Layer 11 of a small transformer language model trained on English Wikipedia (16 layers, counted from 0, width 96). Numbers have three digits each and are written without spaces.
A neuron adds its activation times its output weights to the MLP's output. To switch it off is to set its activation to zero at one token and run the rest of the model.
A neuron's activation on a vector x is GELU(weights . x + bias), where the dot is the dot product.

Input weights of the MLP neurons that the questions are about. A number n stands for (n - 500) times 0.00089.
n17 (bias -0.044): 526467602483616437523418761666351489674567628336600514528301399464503462623558701483219520611502578554451560369692324475324525353389505399424693614611557504524248431552419619654237644507380556468612463642463690549419241483410447520569385623590554588411272519572605427392335386447422531593
n36 (bias -0.220): 560593441327475594461427688379473408474273620772604477478296697473475340465662425594453518313538611434581512396439364644639291421551541398606469607536268666235417443475491343469521500419306470715546730503491717362519482516588535268636506476527483786622397578488541262555583328505550594407
n38 (bias -0.107): 733524648468663468402371321545434602751460280456559513386415597400436442618367543343591496396634601607602612652366454390479512401425443489437498466616365422449352310336519398327550524435778701569593546580531581626577639381445551501545566623376414571879398489491466399586595434382343582582
n41 (bias -0.162): 610521613513562639239475715559575562581509496580416561422615486289683603467680654492756497427578534474178455451672530558610534448284495349393474476584359403582481442464527436646565285277646648426516574527481350468400467372413517366654417497495569489563545521324461417789412363549471561614
n147 (bias -0.260): 568408462434578321639727631418467618595443748547420407362383514321464458410178560493498564388601472241585264400456542438505508586497451669396383592671297479563543813700462664212369592560312436493437382544380441452703598654514630460628691526549365437540409704712552430461555339415495571657
n158 (bias -0.240): 459305261389459372629375432628664565687638352855483310311890663599581573341443443594395443209417344423356745314561501461488702491627501713464549465296533331675480626513597412585738304455337566564495327487587581552699618512324332564570512588522408412586405228358437309974789491208521294514
n162 (bias -0.067): 551840477526556592498723613517553704382521470329544538429308428601517412589599585436480493369527293413550372578493252529580476627488316533482492504557527539416433385361447458375361595283557616408524570608640497502662315453301551497465579516552428483508398426581793550413627591574383609527
n168 (bias -0.066): 690537386636444587520337791189594537378522550706367552418377446258434641568371403475261480418423315391498647564712380465603476587597671574465438397521637574700564607492454582409556334414397455637538492585511674515586620440482481207550418582655384593411261572541574440465616468502327607651
n179 (bias -0.155): 587475263618621344423777491587740621496532474464424418420368738545378572346549635599545729398465422402409372666419623629386498404819406414390578473614487433517652254479627448524527496378634344727416586445428350603379574382606399441215574442484470446450374518629534269525677472612484562492
n182 (bias -0.244): 463587637648569403514401609161501532453391729578543573631481567332387621492515560482623432430335468397224642540355616444503430488677562646554490371443466563615545509476521563504404515369507430549552484516519679217670624347387696425365513645582334590594556546459492537628571555548388447351
n183 (bias -0.046): 440511453453543457585484501498434589592510297638528565479325453316505642521496321352670314514426524522434455570379534749652712441547557424449559484435708340426557290431471688495766583470492552616672472475676588589314517369434558580533583493437325574522564578444327682547270301501575768418
n199 (bias -0.121): 442619556653582471590304427546394528347502434599449544758473320493320434522463642425222206635518414541537494468394398398697375505646640562700385640693542540526449644514472594474514557343510746594610631692424333520421485439423464417550735670529577366665434496524364459405376550482264494650
n201 (bias -0.252): 436507588477388503580372490469582593678394385700521480495807339387597547647467606434497426326327614531484562371579611567563454388400432658652462373562406387599482579494500467343370530329465388556635339396594445598431484619625695290548283549509490369546581547582451506562752556314343467630
n225 (bias -0.207): 419524392648461466430594667449723498495399399817538616423488396195444305584520419400345679542240581347577642581625731704365593347512254750473450328322543419458545638470476553532580520554483453381565500374320461451533445659443603502667600682435518594478515456451342648540178596536408600294
n244 (bias -0.134): 561443498539474305703456327674515702474386468651458509538587627642425420482483602513500527449585412609372526313578434595490781586399466590609221567588449353475309435628590576515553451468515325661450427427307368587400455501414423297611349499673427534477514357513467676588412454576431559577
n245 (bias -0.148): 604444401496405550553838586637640429641475673431542363303535483363637523593533388379465570484503412454612690333535731444409634384526567705409474453712349565526514625676339475632492473443452395415492781406425641476430413546478635350449274527311247561327471578472574296555672519384458511415

Output weights of the MLP neurons that the questions are about. A number n stands for (n - 500) times 0.00074.
n17: 400489499539326463366591366374548535376536441421543547438641563401802582683536369527584310410549550539412562622554482474580427519548588453464557388489265790390424392491583479471482517472260438624562530418502582450336526473424392655625526483531554364545558436539528689558444642465513576456
n36: 513371490392456440537671499461531354566360505626414417329397522579554513340440404630491625536489537413514420540437386533552452465515584492505548581596527766487490421666479621453460482390640590450563476580445500528524484507284512534570499265533317384637515531476528671615463496515477539518
n38: 338496402537409550380537529426537450485536598363405618603487501528469596465563598583421643526598360637498426625563441445390434530489577507655444516608607532543445548561592509457471623502594408443518391564666580500528466529468409455441535398479533361486470419420468502509413290580390512626
n41: 699685599388344564482433407537628379376619455328431533429327521575514454524467380529418553487526505420577523507437467340527520492579509542613679511397449384502375548516399457521554482411544464695610423602414507453370530550685458436378670431463505458532534562569545555552522636435494523546
n147: 422596566535332535739380594470514600603421531314666422481536552389422631419518610625480597625560477358450488345606517473491463468625532432616546426527618539515513391467438558375539394538643471546523396435665590291425366385462435523509547608482582496526510592537442333579615425319452517448
n158: 615596203518585698232474343615472386251673432635658289397975408546466592633506447572539501364377696414346491481558429610502745447483428478425646605361541153802429565584478628542558534566461661424356430530508416394678554685331552636311610444256471406556529629314468364690665442320665246416
n162: 666427590507457474457459522460498314502503671479595512510571517507440509443472506558481521538613613316388589460575462492435532455339540497561484488540451303499699620433581466477532502627515451542239514483548502465370541560721575620467279565444673499444487498462353565501425537543512391428
n168: 606529519461421413398479488518494613548548432416539409506653513549361478472555461410359687398432552421521555651381476607648523342493352543588521571602432619459376613644437456407448735611614593501383615308433455418435434423545541444521389415667526508501718571598465557457352485450457463540
n179: 415525522502490709572424543359479368464569513556389441520578557414606473571559612555539469569429412622501464610631493689495414425571556565443678385671419389409455361490402535495548670658194524371527592509580514486543499494416527457448475540396684519406490522415475379556490558218420714481
n182: 556550592474562496425714587465443496528533557331468541395315469501478422577503411505329746524579603645705421558577384509603397592506381409429565335467576489334503513504417505563463378567465484450442511624535307601589418560671399473496528524420542467503427586539566445448649458453507508450
n183: 653493579611476730471463614548533557525557508436489439613523506429545651509408508725450611539618537510398604457630447392427466386462471488524344482534553558407425590444515375338370350520588603443426476451322569560543475526617391530394501519580486401328479558489544389515553536490451495555
n199: 403450348501391553544463487579538453492584672525504411363301634421417429608472655506566532518458504464424540605479628502326685542360413482466627405564560567564503422489507387189563647738594416404485587508676537377438515448523551446496429475407646477402463488578454384578630446632564607377
n201: 780530442553540497510572504536445542400555558510531462574498473497600534530539479376503624512496460460640445511427549523318545522567373378420477691522464394562522545405447529405573446539501412498200509467396514613594477416452575600448688490689426456351433500432500512585523466519406485644
n225: 573573473451389606442361435321526389384691473556460572428617581592559484486566525539531825496462546557619467551494560606509535449516373545220540404597471628461449540542368363505410475567574500512599468332546558366335611324580524480436439442469486311482568567467534499488520344618572480565
n244: 457519420478393566514537587497570304591500452497456463522568364414606628618442577641513539611399378473634436523672558371626436448500516321537570428591616385530574487596411456562482564460302430599463410466604576434450519490536417599531441606445453329537617575340513528484426643556483330619
n245: 560537507568548575606538727493393603415446484434406506489478557484728535498593488522430713484662479481414473697490538420455550497441489432512575292516638560475409345543459540623599392518381485573523420485460342418427597499449462494610481339577339216668382505558488522530396538602380401593

Each question names a token from some text and the token that comes next. It shows the vector x that enters the MLP there. A number n stands for (n - 500) times 0.014.

Then comes g, the gradient of the next token's log-probability with respect to the MLP's output, scaled to length 1. A neuron's effect is roughly proportional to its activation times (output weights . g). A number n stands for (n - 500) times 0.00078.

" direct", then "ors"
x: 573708536555291623395500709471664270391484598485444578398437471694404456302599405511505449510509416502445462630665514275531587531487544433555475398652404404425519459430642452518350496650631611479475472283522351371729502444444445598563380423569521425453578656453422689514608722511488524530
g: 553449503467594551080396397811595312551430626580591351663522431488503549356521505458714528475629534559566541613324206503421583400668542443236606508516431579415480526474485626557565499739393503568472418679199565318455653519351542341585625425384257361504579280537654605618935351417639515433
Which neuron, switched off, raises the next token's probability most? n162

" was", then " the"
x: 610650543429336721695567801520564457466451516306573601457618464505321522413536363531556446531407468473575486610624455410398484522403622528493556489564591573414533491625397511467348562652702578558500297317454381565518379470503408469523468583676494401623568520303462464391378410437469429573
g: 604529395600414564418502602320391565386591701559678522310772753332325384511474556294435387535317366208557683637596405485395357573651559420370341306224538424648539620552357436319407301477532572696551602500400362279464478673472558791723484541533617426363403619749693571435642649475596514563
Which neuron, switched off, lowers the next token's probability most? n17

"|", then " W"
x: 534547462613503465709515559539562325525397641233451404496726636548437462469527319551572481621451566294486452581723378412597609451331550459614481383469539569533613453480520480361338591574681556536457436334444440506340600436662564402642532281630670312603411512344539578540472551470419431533
g: 344614307593607339499465449467615539303573437451393401667354433252439408518628652840329535473276542532741394460539738568485537335693488411530273413534402368549573356411404479459757490781444582495320601429485522535594249474591513377413425724613460414614333584775465392387684623420508755756
Which neuron, switched off, lowers the next token's probability most? n201

"ensus", then "\n\n"
x: 480583556516509592762537455534451326404476388308602620507543581640310471541589499302727447463598406489464389668547458456443721503432417373507529391398538432452545429324514598627380684594578398537523324416550492519424640481757362488337495432632428522551431611311315632449428602611500662485
g: 621614637552703634415423605484489462537569360405572513808376278368594595750605529343687508452621362400276568440595717682530443204668531494470509505591392577337561299452496446397504538501319409422614402325543336765313309338318493733319340755602468611507421404510662675537427613607232563510
Which two neurons, each switched off alone, lower its probability most, in order? n183, n179

"u", then " B"
x: 499657652380513435533379591505508292498347631464470474449390456453368677406534506274419619410295421512570490521448596339262523341520586460729646479529536710484600492562655549448583432580729433469411654479596488446339645495595327539557363577445579424629377418488453519469606640500621466528
g: 432429397680502493706523362450491491591596634390420349650708220411471333688616555529561446338564445442746566810608461454561395217577282638413453534590508342655655530495399510325568555676632680549774388392668223693407387416540753230350563427577439449493504622321614338422517385342377518577
Which two neurons, each switched off alone, lower its probability most, in order? n179, n168

"65", then " years"
x: 508665585486437537637549605399598336430511465476415506512486617438434652354518622469457323568750417501632517649366466467608696302458498463517578618213532428619545491496576503506440574532663415260365233511489441461444524621407450437494232366782603458512639520496528377450505578607483537372
g: 503425455571322423542668460566405358460541262591363430407633399619506301749452536452579449416413175612413633735420653624589486501494658493659519597417742124614457371507743474382523603534460669672320596382640318288400552363495703575599430621305385706638529409508579718370227527596577411423
Which neuron, switched off, lowers the next token's probability most? n183

",", then " l"
x: 646536520452429708639753599692556409466488609299514341416506451495469460375493403551496567357558401403581453540648494331360597461477651381483462382516573447555595408415473531356434629634761479567398424366461426682249585463589355559588453619571555523676546547339489526397531476387591446568
g: 860616682494422666469678506250345577579615441341391669464345488451566468369619342542243438381524473599489416470454592507541528389519453256343745719546274566197595439512772711657586528464562427623540267331622310320664472566521564574421260408712393497566587510466430532291417615635597492628
Which neuron, switched off, raises the next token's probability most? n179

"B", then ";"
x: 520453596317647591589465616584480365505370453419515521581457594585448510234391377454589454468496470439495382522570404426500624488510590170611527501316593585444557476500538581102574427481727658609539345512651513529356608509507447488606398524608392510569544381243521596525602577591656541454
g: 416558609463559352459358570513424416475414178389683507489473576577464594448647418484657601598340358463284329757416420393655480423485423656649581690520361331598779461345407581682615528668443455517487211602790479741447449450394669570541258227406635540292553729391680705440315458584518582399
Which neuron, switched off, raises the next token's probability most? n183

"ah", then "."
x: 613489656266456556429416416597468352481518533488345505459477548410534428464568517357738517487544564692527536426355592370284420537514398421614411400368491684470663357648460521310485605468829479541433385487645519525425620451487327556453613384745412476575530468486403631363620545599542568548
g: 366609629495573509522206753315520464496688493477717783564485474458605654374315565438287486664735340514330509456391570434529583330569435676652474411406748406566651411437615518530686505495468431683386318455326458466616491546341446784370247520580520445641779601320320633491420306433219573473
Which neuron, switched off, lowers the next token's probability most? n38

" less", then " than"
x: 479590617486339776502473651556635396364548438568481520491565503541441452529664289554368624501455534336516474731512677328423660530478506362493643455312561456354589555481442574618434457514640524392456401269674449414478520554508415478490410507618592447480774521540426417429289582511501462419
g: 405417712706544435328595533374520433416432372449730662772187628438600292512334711378322598596630503667459519654678479532577604485554328581619481813345483400420519431360373218428511484242414494731418421583376477517635507355640489430489404484417627851516690549559397525457329287609539396578
Which neuron, switched off, raises the next token's probability most? n225

" J", then "ie"
x: 619583525347475532577347685564560165470387711539479480339491567436325521602393462399444485523521589570543568513526521316410277511453526380519389615620402824537432533495547533414457534530543521553419426610516507550378612526488278517606528358570532561661581456322491526414395551518548648525
g: 471482561499735205601405530566625246438493530529378670663542393615432340701456589430381654432369424628592470515572469616833520526406621584467572613535430532321389531565500247460584344531498379443598281289536553600593331614618420736866563534515558586560296523271649310328523323678166469430
Which neuron, switched off, raises the next token's probability most? n36

" adv", then "ance"
x: 381655580338454493416555785579616268342399569502468439442411505499421343577683344397618692517587530429602428601489612262553544541323399448524558433498424502379539542453613595607594616498598555364533414475411587499676497646522427594673341398419529403566554603399535621467587552371516324397
g: 633332250281617461479516576477322416443488595570486609381513541395434673410419574427475341616520443581391640612513612578504606387472506450049352532614409620627559555730229531504730276511472560847485711510341442386616405149537438657622454626534439511439589719653433617389578408260652647481
Which neuron, switched off, lowers the next token's probability most? n225

" and", then " Other"
x: 580527544311401714626575384479566399340669580421401259456484458478528566418570435474601442343469477572560559685400565258371549497533647409552490435507488595547549411454553545260346480551564720343417349348500409558426497494477597523604612426532657468570602732251529620540528548499648499598
g: 469428399451415422769569512631550362643532442365505530720297648521689481458527541587485612614429307398411403547498683580557759511562744485735556523406533380298532435604317337609541407747403555456614331710351263673399510524271620387406599392417441542588347580428550586430108493822491490215
Which neuron, switched off, raises the next token's probability most? n245

"s", then " and"
x: 680542671393517574651692529587501227552548485349533593456481517407465483433471574555529608494550415623488442514400531417568580500479571572555617342299534576319567389319521718432492512579633403346491363333708443399553466548307299597432490231665611424581730643393469555465547352597399472443
g: 555216594522592554276739656756713619430476432466538356405210372391623258817600495676441514345647482466684483484597301540520402520444639588607328388255484504437432457478458327422661403563631355501473767445442211638351462565599369505676680429304558694589382457631499619385545401483675546495
Which neuron, switched off, lowers the next token's probability most? n183

" of", then " res"
x: 612489609531379650603569633554589304396592710426534451452509741472530470358529455381753442479637508364653425643362507290439611457405527263585359539294594421465615563243592539361394431527564537376443280397502509360484548533562420532643463443593572481465624639639626609476468587402425467491
g: 463407540368483396499603420500708629679496514443511599660415444621351719454331699564476448422675417732477473583435402303624511779506335197515365456694456406384486265506414587672551256527325369576308384749492797381656481290551735410426466784613303454567446439634628676506539485458446302469
Which neuron, switched off, raises the next token's probability most? n182

"G", then "e"
x: 577487580453460678571637601611647256555250482356398393511402609573566363421460252609664436479535590547622520409648429524493500517498631474558459478456407594326544508625330517459364473420512503426370486509530563386365597482521570344459513458636422360550685541441495649414466782406710538461
g: 336411673508452350347495550657677551638611344363574500370458559554387802501644531601430541558509450624515395409904396471487687528268389247610551539389479429720461246701396573415739634455383471573704398410490703496392464534548366675442802583434402242470429609534636458439324414478449472188
Which neuron, switched off, raises the next token's probability most? n244

"-d", then "es"
x: 606744540534457616421548558573609225610589637451553421387353515522517506419662296561628665386495598500528538631621467453314489600409555339644575485460528664440212434608605612486412397304484492518498552428446449394292487349564522436488397383528474540494553809213486604537439551449523517437
g: 574560307317391430412571579486719307433654411567551539477745639490428664533264507243323950454653525587500507602725502462541544626266599325529518468286449372450435574500400494525585474722547739380499389470611567378116368596362374367415518369362662359492564537558531487619676744576417588492
Which two neurons, each switched off alone, lower its probability most, in order? n41, n245

" As", then " an"
x: 666657595545510779662485589633394433515462660388417579303645574560530474399540292624569443591379374493606487581550570446351399518549565440479475520355441377514319546463383423333434478484714648517357487355604469403446416545522334662581473639609493459550458561602627581282375611499433432552
g: 645767463462151495440650481354505461683424731330642417522574438418400718560351529465357351495513544559405504550586555527857463326581270405540537376190313564358640557744391461453131393460603527500387476478582581735596705441516484742607478562504499636565474651338353494366447561319518597652
Which neuron, switched off, lowers the next token's probability most? n162

" units", then ","
x: 545640602499549703649639713564584336562424413417578592380585620438409504360495538561543564351536484545471459595530477382470654419464668458537570410282501514294523460358483580424466443657480410441476214256588455362491410526484388504390527522693560497579703552346422611442573495709435435532
g: 572560416491566338475310540406437791582592522694492613681384665558491504349325585292479492472294182496416666410373448582404659333479325515599504432324176646547500348553584672387474615475353355324657523451437344607565298456498703775345549519641417578433622571702565430737476512494795739433
Which neuron, switched off, raises the next token's probability most? n182

" and", then " road"
x: 560566447411497744585615424453542471432570548411335382529567368479492458417640300358555406328479463582667564684476555327640501515443575444586411394585402577406434455572588420206367507601559688423444465326462313510513458485537565525654511350695642538536500673347506610425485592594669486656
g: 542616644517642636287688438478503535646481216530497415528421728632668607344450311693545553132535377574375444459559560414610441360579280579307506618347424488465509335451703277683594336651494265679480695450652435365609521402463369539422341547450382435289618457772643516593470700727426378651
Which neuron, switched off, raises the next token's probability most? n162

"ih", then "ai"
x: 397399502314481637352470521574490247531405590574361477448434479555415594565463474353639314385477517486489586544447572405246488527570437469625426367413642520454517646631543579367539311484712644393525435499705514647579721652629508524608340423596481525595490370414214541423510610490568625540
g: 600333545379588375433537585334757488199716640517575332466446434470294646582408405564573309478506682485467420650565350530475425543377628663669565667394730660718424811270545395376407506345397678545512414281564276508505810469334397583487438546403491331629574765653527413626398567313386521406
Which two neurons, each switched off alone, lower its probability most, in order? n158, n183

" D", then "id"
x: 601552520520503507638550722500667220494339618432469463562359567539453453260495335577510486479608497510421382491485471251407336532465632445512608628471500761372310450505570632451444490383511459607418617519520484587315541500507476500662311580484668538517426624368466613415535530470624589548
g: 366551509256493578425294397509434539447331482415500195390425639473475550311755594633625403267576530661364402798684643504543493641568394609599554538381450487518295479487721480662601652684580519360478617293601890346339523518491546661447501426319674435388488463490362878310348555500446446500
Which neuron, switched off, lowers the next token's probability most? n17

"T", then "ang"
x: 644666589504430607633470600484412303601278596522454332604563570489438465374435328653627444587582582370567442394532348475487417604593524363616499594379470707393434456540488404290301528364637536519419531431533515284402614378555435511664548547583511374537498590364504459514567659539508552671
g: 479456471518734639366578562520584265374306579527429415304557210535487331638783494559151598717352562540208744392549668467408525506633359424447518588492557694474648409480632456501524537369593341331648770555527645707491550360659417445604605474414476605565729419378278519269399543565368594329
Which neuron, switched off, lowers the next token's probability most? n36

"|", then " C"
x: 534555437593391432472623440621627301442475565295412391509668683572464533450510423622622506624528553390576563548580475396510597441417480313562520438392632594547643469403513479467360488578663491333369556532521443402410670261624623372462619121753597393618510626451342480422512489636491393482
g: 596824417375488510517615542573574578448413167380234361435361731409555277596544652366746383462759441553650586453441654568364469204370572564388412489502508502573411430647380344622501414621410379746425444410745699524447473412560331622345424458573806635555285560496549509374364732622470600492
Which neuron, switched off, lowers the next token's probability most? n179

"10", then "\n"
x: 433666490445540372700622661489514304380406567448305486635528426608361746254495300439593495578632409457621519556560449338428486421491443429567500549278451463547506464534541457549436485545762460457428280589588510579331561575399530599602261573778590541521602521563517445461580613503439493380
g: 474412302479573451606373748551458540708493472359624571291562553637321614460731305555742639469744389403165398588305562407623577534476609547458474507474565500399619289246452423443391540348433709605653447646612600676294417478669438489710486360506471509434459459521246563189503586312573618798
Which neuron, switched off, lowers the next token's probability most? n158

" The", then " L"
x: 624499462497546609762498556406542303536552595389386542591575554617456519534439446643542327596510445477518436492343502177605483520541516325576483422543527609443434433696552663205448536593590538498332522312554539595252532442567436454528519558670506413525495608448410444421505540477507420700
g: 381570647617331466589334401591597535399535493269633565596223495521375472559564397619430355379424619617388613560388661446417329242471679404434756577593430536332879540537454646523479812582703693594615389253333381591470555507535481538755200328377286369543431473495612481389654405546563658487
Which neuron, switched off, lowers the next token's probability most? n199

"4", then " ×"
x: 441585487487562390777607637456487320394476401545390478532505491545396622356537421600586365580563398603709532547624503402433557402492480451538553571365520468614402535432542425434488589410746493487462215473484366557247443561495512577577143599810577470457556577409566366380592568530558549454
g: 529609601661546384423462435406545858379743410675538348412574770402440592311343449548781406467606518414564263689530483457450714641380557413557387732376590647365593286408278417685565381317338498486505437400533327533688486508624334635450362617572552655327381583391598377433516379665771366362
Which neuron, switched off, raises the next token's probability most? n244

"%", then " were"
x: 657400620476492458751636580640546439359442573522510498368510687548452566203561346553542487645628526518552355633481464298391597500459615352572445531412562339369359425308516604458428541636609619376576380253586521429371493566421455572510466445737454450542704518469509512427585470511410570528
g: 755591446322600574530737498679286276586669649382183532541585612650500567463457501245608585414378518590491408486470446451535677265533419423529395358614437609355711423498382567503401866479444367360555434449713486580665515573595663313607510449521539466641463585347480241408134405556348630716
Which neuron, switched off, raises the next token's probability most? n183

"i", then " ("
x: 548538634349496514478501548482524362576382703393449571465487484439322546622596322198647630413495469729592500587475558305318371401542590508577516524503609577478540409490470532292541564675798526413414363542467433570506574450487399583484337399765522560520569407335384583457469436510628566523
g: 555815460423514285314381366425349589477566367584632305237390577469415614418610395714548480540642241481524482614628759352596654640569495510522654490586633494225460404388413417608481484707539431569754375799558333679460588514440673338612635373412227475392617325455350613628289497417590455619
Which neuron, switched off, lowers the next token's probability most? n38

" were", then " household"
x: 586489521362370758651567714563563508541589408445542509442540663417328529349495495651598476512478457451537490653436530261453542387460512557476537541347648480489538498433429573539353451690595658433510287464689438441540420535413434407504357458800539429651572504407476585479466455427498383349
g: 711524428542551415318635315614490457665575655461575606534576773482281464403363327344464261217660256539647456488338165395645607392588365334400445753472467484655752524453585417497499615285542245451582676626461580455592755326429780487476673493587516502457566492604657565510544431432354562391
Which neuron, switched off, raises the next token's probability most? n201

"|", then " As"
x: 591470474632498435697504525593592313566453650311372403471690664487432463420583295538532473527461557304489420647651440390488606479393570474607521401374526531574724412480480500321336564543642561489485446353549501459307587447653593402657535252562750352578451559377531470613520553572343426470
g: 614398237684457617480628411496730449356397465459495465388368433347647666578657577635473539528477661433440475445568732493497682227563479499794411684548471310382380420685175367412721638525505630375485434613488460415433256293320533569336574716506416539470435329738462629646426728291576697410
Which neuron, switched off, lowers the next token's probability most? n179

" for", then " every"
x: 610680598453371717496448531596437386522546624443469544446546705550530651288516413500617472487551472239734325558588549292443464499520575616506474524496465379494459507529552490164402489329679476438462567352546466379458400475519426719671354450550519413424462615557655515477624581452627501445
g: 509488527215726233348399474440368427512632493639364454323450409309709732440483714493487530532734252528604441650404550578470517539682349395738527676451423302312623403626316832626511484526526368632486494410431646274576516344382543553338560420488794557458455531667461552541492535279440525800
Which neuron, switched off, lowers the next token's probability most? n147

"u", then " a"
x: 488689686542441611483453661340617367518317526521361411506449409567418774515546472378405643455456402473569548526724647319309435423523488532597576437563563556483670597396673564466604306482670396350375446455516519549487684454537437544492406569541604300508437399430375428374638530454609524525
g: 799634374704456709563732442285376614632518416520741604235535382378531485461307552392430386329393408336656410646598519486695588644456450477317508509416505269511578560750331387338417555447640646526483457458659379442605550541607333656585499424651570613426529596421560446421198218287453695743
Which neuron, switched off, lowers the next token's probability most? n168

" ", then "3"
x: 522552604467271423807474639684618345552460612388266521602316543402641601344606274536609467509495466446552454520556498502364584425442555578403505347452471617471442483403563516438290522534636285541368590537615523630316461493433407693640484733518464518403604480423463500604462544604449470475
g: 660594580447371482628400496506323440628281748711617504566417236477514491558688417441320230505587385362518322597500399327512478150584480388387550399524664468484610693674413647502309414865374623505270378552509654500504532756356491585403576535645517406514457298547761694699472528611490352436
Which neuron, switched off, lowers the next token's probability most? n245

" ", then "10"
x: 441443629489259353741575695585586506574477529368265566542414576551623620243637287548631504553599432443581409470511487472412547450398530573313476526519537639548414498477611543402343523521574340474473576500642445694307500452349495596713404592512549371462678396414368604576445500605439449450
g: 492548480466534482444321396455527607604578366401408605367673455414635595407512660541528447490236560407418399635583538593414410762603458469632567458564206578571425401183474417560582742239339442540742667376467296552364646391349549560482694680505677561478689658514337266388481565458926258580
Which neuron, switched off, raises the next token's probability most? n183

"ate", then " was"
x: 548612556520489724475554542481402265488301569412483662461392558660409548404557386266653565505498485548400480658675461438375722499517519415565532376400532389253657533319430511384386571662652462498463440303591413403582581448522361579437484499714589499486709458366427664503675590559546527390
g: 570430500455603827427652480551250195391656743552427427469285606693823422459551468271756518536508673576633486639574185611488644450428364609482443495457530487645455485512513438456306504372245398296484373426579563597454661486624558692624313527390490455546426424625453311700159543556468500608
Which neuron, switched off, lowers the next token's probability most? n162

" |", then " P"
x: 555668555452531504715350486549564397517472600256438487397666537480375612324532382493594566563458673382733507675639553208462479496383581536545455408545527543572674430431511380291339569603646529469560497381510533575331543446549482410554491432520567441624535530278594445500404361550543422635
g: 276539471564310505514494401592640655593622571470507228439351635355655390409780498548525668381438488554571618547278491361665517521657739300502272541503332614564479602664673536464422438675441488341314473328509690733397383403672482384471256643492334380728443507296595603404581321558634797305
Which neuron, switched off, lowers the next token's probability most? n38

"\n", then "X"
x: 418682564550511573579445666605615356424443632199425441448669603599603488554518317444466505488446484430552462388691388477573525467317631462620478399449526703343505417350507481531260655594543618539450424467518468382357488448653490751643542363763467345516411546428504577522397535461441419539
g: 692466396131610457591725329494524395678523533400418325454486629332582568645505439554221613489262474545350644442574630553519416397332387531549559849571639455652604454295347615415472350284452428517580571433285516804826511429667527527326526642696401423641532401535234576581500620405496475543
Which neuron, switched off, raises the next token's probability most? n17

".", then " The"
x: 507311548631493575749576625599520255461544623317531233477533676596520546328574436480546347637650453443581455450465632449494732404427594503554520377393524481281546382508483494287334539691665474385541354422434450607348517441431541560587556384642506501463653534496627521454545593421402381534
g: 633569487370474663390605597382492575515693382483551584286361664395475493463665292293511594492647493280643430616409582600201510518282877597535397321406611749468592463419466282412371215568415479578559447472492396542667533640663620477549480397505597275488449495231798848444521550418498466619
Which neuron, switched off, lowers the next token's probability most? n245

"-f", then "inal"
x: 426743418250487575509533636705542431368473601553203307378411490643613503497611425580815552464561409527545453626552403516506373472370425592632422424499432599420480402526611424431270532514476526503536369411718602465520531460539519579415541253622522510550496591309426606468502601563744437386
g: 616402503620513656406520436684539578698346487524386561610464530428526672769751436468545535496732661434346629289428527556476381532503139293527391626459640551509227286534269093509479532545551321366551504402414568574250474455619611517637467567427808705512452509351555307386435630470666644486
Which neuron, switched off, raises the next token's probability most? n36